Layer 4 of a small transformer language model trained on English Wikipedia (12 layers, counted from 0, width 96). Numbers have three digits each and are written without spaces.
Take only the direct path to the model's output, skipping the later layers: a vector added to the residual stream pushes a token's score in proportion to its dot product with that token's output vector.

Output vectors of the tokens that the questions are about. A number n stands for (n - 500) times 0.0042.
"elected": 379482499464400399711573192445497585671451441256379432640412583448591369344426445449353604405291557370586564826429588393407367479469495506435422661606707543733684418561579583501479507730544134439530784331413365743199391436752428853591659379583385450448714461575479780511430375515634455433
"ph": 445472845630526491613612554542531431466482532396525504531452559602572352387560426376605629644629414546593456308144383549305332205458689495538265460577596381317429504507538551395442803500499251456335714534580656580452626643548646422506486500520415433623617586361519367639510452500351674395
"term": 622618597574419407639569315346328736547455542673469256721489487424448342540575499347465560461595567592457507388304380474659553548347466407647514392392612452960535451391481421566232326579563583285465735519621459701459394514460430631563385594523536503750677519590434728391533039318562345526
" alt": 608468372426557535545556551562432474564437568356562479594601493555295448344626376449395541562520250551542478520488478435344632412464480440578334360361479610757535449715498441509370594478493444528309297455663498458629615555381540502549578493701440538708523517502557590480447506463396676534
" respectively": 306557542317477642559452337571182273800517524568250629423496537684597551541557403597500493675656739491349325691613486505499630595334604417397481341602483499536458585886419558399359381575465327209525513351463414485563467667372368451520573463307471431585394588563618842420566297488646539601
"ody": 504688451395731619674615382434270387573381739382602477566505642468417344483698610672411398536490540760271539378379297636432442576553586673461184287576623675586664366668356496503649590524420572551493438204560203550496489590251571495524828480395458352484650575427374327606543245466451551567
"unda": 533686589380537545627483307522659317714521463182437392475460367439400453570677577354327478619725586801340643440613521307617429469582572526356317425401619387730494437599477402437464449716475346401416477577450307319491338439605599687526431653630625341559707377578518721319593429344518705532
"str": 500477316514381708571531495420231331356441534689530409546576529534556479334662488488533679590828397547215429564427445599461523281476408428625403411539685449468521496488664480522346311580485592514259543575383580561524491288568487626527295393683487440690613621596488653467561461379538520670
" title": 485551645530719568494582506426424504534365654423465441294409432355742518418443420549379446477650530643545478483677555537438529267482562459605500480441554806385593306744642479476573389608477414262553460486409548369399473608425429624530455424446422423597502575595545509483450426591540515424
"ouse": 362750723547578372620254408597334375775396678526493493514336352363428405295498553514369315493459357624408214438414510510290328548557714609633302464547777604683532455590492429667600479629429219432515794739068450506589435652623612634522601393570505651433505701388468443734532454390410448573
"]": 327616451468513437585323458230596496268617566373412420435644580487509621658710376709552199744536306470504520525263594606340302578299639448720705334591597657478504438675275610541387151782533323322793793527641329648478341598695403430494602470475560600699533412388477660257424307529530610363
"view": 660838609478486520603624288588512412650599485515663404424477379541393500355654662374273563509507560532516544421410295424643485534284470689645180481146642555370258618476324541735467483558502657358525661529443389757245512391528381658546533340371350612670479564623324860397509381536463680398
"rated": 404762287326344366647536209399569573433372711539446483521332359621736681529463543590434431874339554462470307339399417432482548541596526583180354433707564579451309706541555319652353491804498414434434559306469339444316334608287419824545617395368594637625663547762480653713483553426783434526
"Personal": 198876575376552201648492418248583482546096499400685504575466471415602413525823307405251596413483298371554451522681330784576484276720732605474547488234600680700518592791583462472204518546501280478513744538696276641461610549421453403521564241439462527522795673513673484449279343396621687332
"sc": 486409353416449394594767455562254485544393632334528506528651476582568521235539450567560629502567554532265466577353224426514675443625443521694481361276551423572274445509587331553434361513600446483293538420552550432490500345749367541519399502438593611833804273644423593457603508539555733747
" Census": 564400425469633577596620496521511560849437567424553212636381526026490215304486722440364521405491306431740381767684540339683368657551401693512618068303639242679498688641422572474478323554582330323599511580526491624521607801539435488592734275553332436651537549410278618549396307437326735652
"CE": 313467499455277559595674454516400400612439544247316565437494336379435563509648396296329354366707503438580471597334585542660535531562516641402689497539604601527339414660535559531410255542556649460435686566476353770589535555751622475561394563297425600559520470501300471784487410485342699474
"sson": 254670244481561566663442381540386334572494677490312415386703418609445233538513478488548537624691588269502397566591529561433587559527565484509457390587630701427517490430411479404665162537335347375189670570617501626517601580595378407522609748416467490726624573486484593682508314329663444368
"ms": 308629535520421678578636274683547414419735756567580551517567749517617478336687538399424719591597487735453250442271602371436395265440498476284377415473589567537463571365415555469553471334399422298449547571486555518327556792649547309515552610479523463746523811347345314600506370377517418431
" Incumbent": 281556272471682454589548360310590495657492505620360437713367557231588640484606534629407500384368550422628432754576504713756408591312482543419457447365688388633426559682266412329475393554548433427471612418707373687455363476359457401603674423590374240741692489724577630529358387370582563419
" Wu": 391636498410628491540623530457579525555327410421454461352579568495235546564493606394431288492422469640587528551578489426615567416517501446326482301609538589608605575471530509417565358333453456514274640481529432550322468511565643360528540640452352480554607598609502482548469548479597588682

Output weights of attention head 2. The head adds the sum of these rows, row i times number i of z. A number n stands for (n - 500) times 0.0017.
o0: 408504392460386503387378292357403463514465574637622298248564570459261489649380756421473398321692274491358509331502699368421539626751643473555721435834400544315580484499717442562425400419520522537358684490207505450537599644543517401375529493606563616642599786308420579480476697515615396783
o1: 441387457574321554674567397569426734392568584460575278658383515413354541801505433486667459521594477481702546390437576481543316403524413417281533442563548547549533531487412726649303259445509450529599561606566436429413858493932545321380520487656574497440452636324159570495469467437385604392
o2: 457458430537578476531573723631684682566510487353674618423497262556526491396481603444488403429467531493391392499613618627422513418496285411446270600367546581666416477761373382498725646621323421454726381464576448330423603308403628512718594721162419310611381612406560498452631406441516576442
o3: 552656378436550482761545396536643452587577474571540366461589597594514524443511422343330578620561525449502391406437415372472660701414486343424460395552545501582485669526655621576341188479652474593260352586419356666576679538530674448494417479345325595533444442610607405425379385686681607167
o4: 355441398801635451504588466503523330476442513312584479472461531220399672410650559243492394523579564476225479506379480552595627485525608426466493472594560375455617489569465581503463524671550672548524593480314295806389541440613410645468626501610531586546636542576406529513247543403538361398
o5: 591622425777411451538504449447576560376456457453595544609733510279518547381487592279485589376340470447673320524542504500449690427400355409498640672313464516505392427574381671485282383508581657494595379551463517719726539462599589642613556489326483453718514497589576592371503356460433537055
o6: 358516439757293404485645457501401526620661512418523238480635621349441380532463471455421314322565529430611669543550499518425670598607514670619646541748435533426436512354506385452396458425333581634420523687349460438371568511453681477447511698733490368543457446371437524468525518376447571672
o7: 746658698463478516296281398333501518470388518349568657645654455512436400488504632450501716418423360657412389453820541645622682308357250330330479412312437568539628359502860463789546508285530530460439256451319755420742558491489535428454453331568512475388616419443686547292507795622441590522
o8: 595530512706402296652557448641343509654561633581559286321515462534404477517408577298342615197731249533603460271594565504503392545557460487595515530502505656541333591309557598792423094489470325545420487709344502658715580585592383425604512708258410409668506547453276474409588332608714661533
o9: 537432648401469375510415432371426530588599602467418505529508437507433436564609422423399487470518504603547504398626503681369381431640427450616421572414436452488633417515588489608405431620658421666659505687652816338384267526415470346383555476755564587380636341323717428430546517375478558498
o10: 705574538508625195525412350572583750291460397518452524490509584450482421687435414556698684331477560586629697450419163389755530427407529603347474234362554421562414481380531599562481568225578476268352435627557408651653744472628360507519559496683463650483396339790286491469360688583565562378
o11: 320540153483475688487393502404754643296504416570694504463746298648668735366723503537592582722445375444327433347460622280381541375673578501499420576456523510386397375650613393522591556286446431292515326524525465538316591437777547328757640453534550508664581642467346473525522464413564623316
o12: 611520710597442412608460471492182380480454403326303616461502439600292308489523866458496422540493534462338381464482487361568319521466433360486598617622532505479401635459591538683342538813612585651595518549433626665472424486644350415533370396424738491696650450525554495422586582322440491410
o13: 416420497418364366556459515672459574487538577700504665526658486779662429399609312479588487472611452510693419334468496518325485686392564437560496487496470595399497554466635674497569430464437298495456378515607686615296518530559462410546492361445488529446505419562451452511497399399535573370
o14: 493525481422368605586417724661373507490417557496565703799703641538276394595376566643657374350492494493588266557504593465626486538476576433507869397461428590457363613565363726431321536704589513371696330384443277522550484540478311521500353160325550419544457706530486576447584653415273322491
o15: 347566303465416703376454581389613304363558520604551468590640562582514393306543575533458539672530526464417652480491636382537812672430668450493508437703462737304608698481788440467547317470517432416375449428201221450453499460514669418452525341656411484395614579484560474404515531509519484461
o16: 491247388385716557648580545698463512539415588576575393572213724409518486620442474394485402592554703555515657516462488525537556601407622338521233590357435671551761656465451578426623437627677437505560659304491350512423628632400480579265498549410359581239562564462389366549335398381632344472
o17: 703448426340589571557336487650427796816412550744615443715575458482493580622456358521516739659539309508540479557678353409617480339639683443535599306174412338367585450419616403406290515291524561601461379519594574575695347763298338494306310538577427422166528308371430414710613588514410513750
o18: 401470374353441584381447407251568542346346706833445580596539380489564507592318749434415661191518481735487531343609672380571580494743450494668521557408395702564442400452318510483357347598605318305796629424360357351737273431411435539564689634357484750580610528420654533309591328668615451488
o19: 412532404697656609346477374574291340467473662643577294488463795466802423542536516598276436341395289577515519445603385699426666314531544610629350784465331641453354514349640414563580563551453465325489428403536465593591532677331230513328466499544426570447707677491290441572406623403657495708
o20: 490434494590445588394519677651427528606490396667448604307280327515395527259331491597514557891423389289566592511348527461750391497366578311422516673483601526321394815560418596388251537741496477516339744570569277641521390325514626442575512592392451336374552502632477649515893373485582575422
o21: 643445575109567572570417471575442461642473369579526477371614593780576425474368431717525304974489444495454348498427467479437423570440524283469423659460416525502468694475624379502464669543551401610267396348808756409395609691388674301420192286381556564357572575412709384560532606556659444507
o22: 424316690588464440257415438548516394414489795645339734422397557450592467368576432519461478380518138418814337415395473929168296613400499507494600567624482468330659341613552687539674215771415413588507669398712655419431418588574339748434564166503590530550457633515493627530447485637463355589
o23: 400286630590347426548505438618529588492680503667276588559528426433351482366398499696550768392357575433555747495522657410764443506379582548457508732455473489386677271373618544644419530571582359549550672423238404517241329607570344634548336553471492419463651300555564536222595596240513617612
o24: 724335472530669333505408682526508526460325543312495676510430572452252388420604716235473441575622461580449600384509315537529497568508552254612428399375517719378655701418639436698623190585715441555404511635442485488521478421569527494574714284691584534466504398530410343395576598578596344368
o25: 474496573355345566381398297474455600750432606559459558404402521495318537666414390557482516381501364582539488208573579671603518552611408385467579432507513488592564495497651468714340475416550467467261585563418679321477580413519510312438580481587452572351493486492558634344605731635600584659
o26: 509423598606453573395581468481506220345329372529503648478297444407611739403544487500789701295474654633476660437413753514620558503196605599497404554367590594616595434337398417529873679077386558258391700130223796687705467414671248663616585564203488500559503627684297598555394401457491394500
o27: 445423404679445344536533790597515425535526611537613695429631359511493530275630468328472365405551337427532461491544419671282523444555635527729537421551444384303477515595499575399624509522482501566556276659530595629482312513386438626536619317537521394607480576481370476541549421373552526511
o28: 640572596677455388417496712379420297478462513481725494426544341416418540417445607310544443354705262570463492603639542633484527265477526526562594291571436421397425588506395495442538519286375565546507371597385680609962390476382535508431538454513573432593508793318391557600556476599504485659
o29: 458545437500302505753602634449425266398678452376480390592795538595385608482576413590527381477479622546471431516409641371489360442611566630708676588582493510508303516313365592615396444489658434485587274616498552540377376599626398406647396245570596494700533524502458415418481490402447511396
o30: 424390383427595385375316336406684718526481646846451682361548227400540585406534525379388704512383345460464486343523421569390516436749613406585430581349441246318671260769627536377326555728693499551682612580653552540449188536353363629418677561595456671460686339496732560461542450371609549418
o31: 650418277576493492625553415549364551451436452482395339606675570500603340516571702515511519658360622549597683374426353341407527499643609521751425811314461767477291689143591166610510341495602528485548425548676646500488473639648341460586496520566581456557575249495320291547606385349463473313

Each question shows a token from some text and the vector z that the head gathered there. A number n stands for (n - 500) times 0.0025.

",": 548376456550601409426399354370431532556418489660525427482382701607483485573435519429458489485481
Which two tokens does it push up most, strongest first? "rated", " respectively"

" events": 489518561460422520440634591567447713552594563457311594502450513542414586490639559564509638513548
Which of these tokens does it push up most? "sc"

"ub": 461522518539458547574460444338563558277548494522488640382538523521389359256453577571624453428409
Which of these tokens does it push up most? "ms"

" 20": 320610487647501663383548673386710412506605574452587596420456738530453554515543667419473418440469
Which of these tokens does it push up most? "view"

"s": 452442542449446469663469454500520437425540339457435443439388441461445526448506577518476473443554
Which of these tokens does it push up most? "unda"

"I": 518531516576416433510389577541380514526560418494421498544237683521457518503623476492448513534475
Pushed down most: "ody"

" the": 451404635474482460405606411473516400346471509496687601592648427579500417445533533424475271576427
Which two tokens does it push up most, strongest first? "ody", " title"

" parents": 470599433497540439635495465484552430514522573609507467424391524436387679476590518426363588381525
Which of these tokens does it push up most? "elected"

" CS": 445501623550381546539551487518479526350528459481541673561468516587319430385524356504509402585491
Which two tokens does it push up most, strongest first? " alt", "Personal"

".": 672576349565616503465517479488490588604421423588494429470442541522521389654528520430509491490578
Pushed down most: " Incumbent"

" expected": 509436592392513345314576412501392498421486439515631330583501373522742523605614786415364411472451
Which of these tokens does it push up most? " title"

" as": 432359546431623429475476394442549483432495536494589365437670344481443421441465724462485513363434
Which of these tokens does it push up most? "ody"

"R": 697614421568519469633445550500435639466481321472406643350518490625467358427570383460511456534601
Which of these tokens does it push up most? "sson"

"in": 413629555413557510461446492511600479486455518353536526401493561469527506467500479479478460537452
Pushed down most: "str"

" will": 644595439593516409440583586494564384554521416473593508405444485529586514540685597395423324516378
Which three tokens does it push up most, strongest first? " Wu", "ouse", "elected"

"O": 479553569569308519594480524527429574323578426514490710574445547565309420325524318499485434568531
Which of these tokens does it push up most? " alt"

"avi": 662568315534509461679402494466487525418479389544538721377557493558418371508510427502525462483691
Which of these tokens does it push up most? "sson"

" in": 297576571561607632489578502370659389612440582450481443339469653462364516471470534421507448348413
Which of these tokens does it push up most? "view"

" late": 328617506606596599342549622408717415591515590440631540453500629474413565547519636344380426451514
Which three tokens does it push up most, strongest first? "view", "term", "elected"

" his": 644512465475539398552580564671448349458435475500521540642553418478557440517623337557697443639307
Pushed down most: "view"

" including": 521509630589581453520641433407547561345445619725544422528436407438300357570544470487537545343422
Which of these tokens does it push up most? " Wu"

"Some": 620470492607586570491616577516560627503432366518397567522514500413419468532587453485500410676510
Which of these tokens does it push up most? "Personal"

"41": 326598481631462657387547645376659439467605577481562630411438772557483525525546668455517427427476
Which of these tokens does it push up most? "view"

" ch": 506620449434556554561452509533515516594591563412403519388396454459618546514456503581540553503520
Which of these tokens does it push up most? "]"

" 10": 461452440546569552494385423442483450576499578495418462454300660552563485534441449538527557523452
Which of these tokens does it push up most? "]"

" of": 512595582641588589557462507326523488469288567519496358532273466470222339511430472444664663224429
Which of these tokens does it push up most? "CE"

" teams": 588548514484549413483640463477426579452581526641503385446538314485617494551558690561552544360414
Which of these tokens does it push up most? "ms"

"M": 626502459643627556538491527440561680435461334570440605432528542454422425473498427518503405671516
Which of these tokens does it push up most? "Personal"

" pack": 504489508504536538589439395446474499492496581490367426398297483485508409477468443629616599429372
Which of these tokens does it push up most? "CE"

" and": 430537525545515494402573559480546441514469595512586603574511554533416519502560539409479444509495
Which two tokens does it push up most, strongest first? "term", " respectively"

" I": 529555517506492418476491544506529486474481332405439521490338569487577550531610533475490400556415
Which of these tokens does it push up most? "unda"

" City": 267358689468503572477527331346616484288457557501609579570531530523235460340411576422471387464449
Which three tokens does it push up most, strongest first? " Incumbent", "ody", " respectively"

" coach": 558516530491540460541625567511551590510532437547411467453580416496469471628508540587657541411509
Which of these tokens does it push up most? "str"

"ns": 444381547411453493605501386486482400304470470518534457556512335372548427511457548591548475456496
Which three tokens does it push up most, strongest first? "ody", " title", " Incumbent"

" box": 519423489495574547465541489423536609531426452500369532393534638479455462515495550549586484535457
Which two tokens does it push up most, strongest first? "str", "view"

" he": 590496382638590497515469530549484486542654549679588529500433580518549602599535438544424482633478
Which of these tokens does it push up most? "]"

" early": 252632590601613717404608623379683389674446645443531456448477746447327534550480556389517458361466
Which three tokens does it push up most, strongest first? "view", "term", "CE"

" 29": 588415489594581447468468402391454504543478583646471406439334638584504426615503499570617531439348
Which of these tokens does it push up most? " respectively"

" 66": 513504448599518508497469466431560523473557616533388441520339460507528419478523467558545633457413
Which three tokens does it push up most, strongest first? "]", "CE", " respectively"

"-": 542503589533478603613473615507444469455492559470477503562591472441468457379482337556547517546481
Which three tokens does it push up most, strongest first? " Census", "Personal", "CE"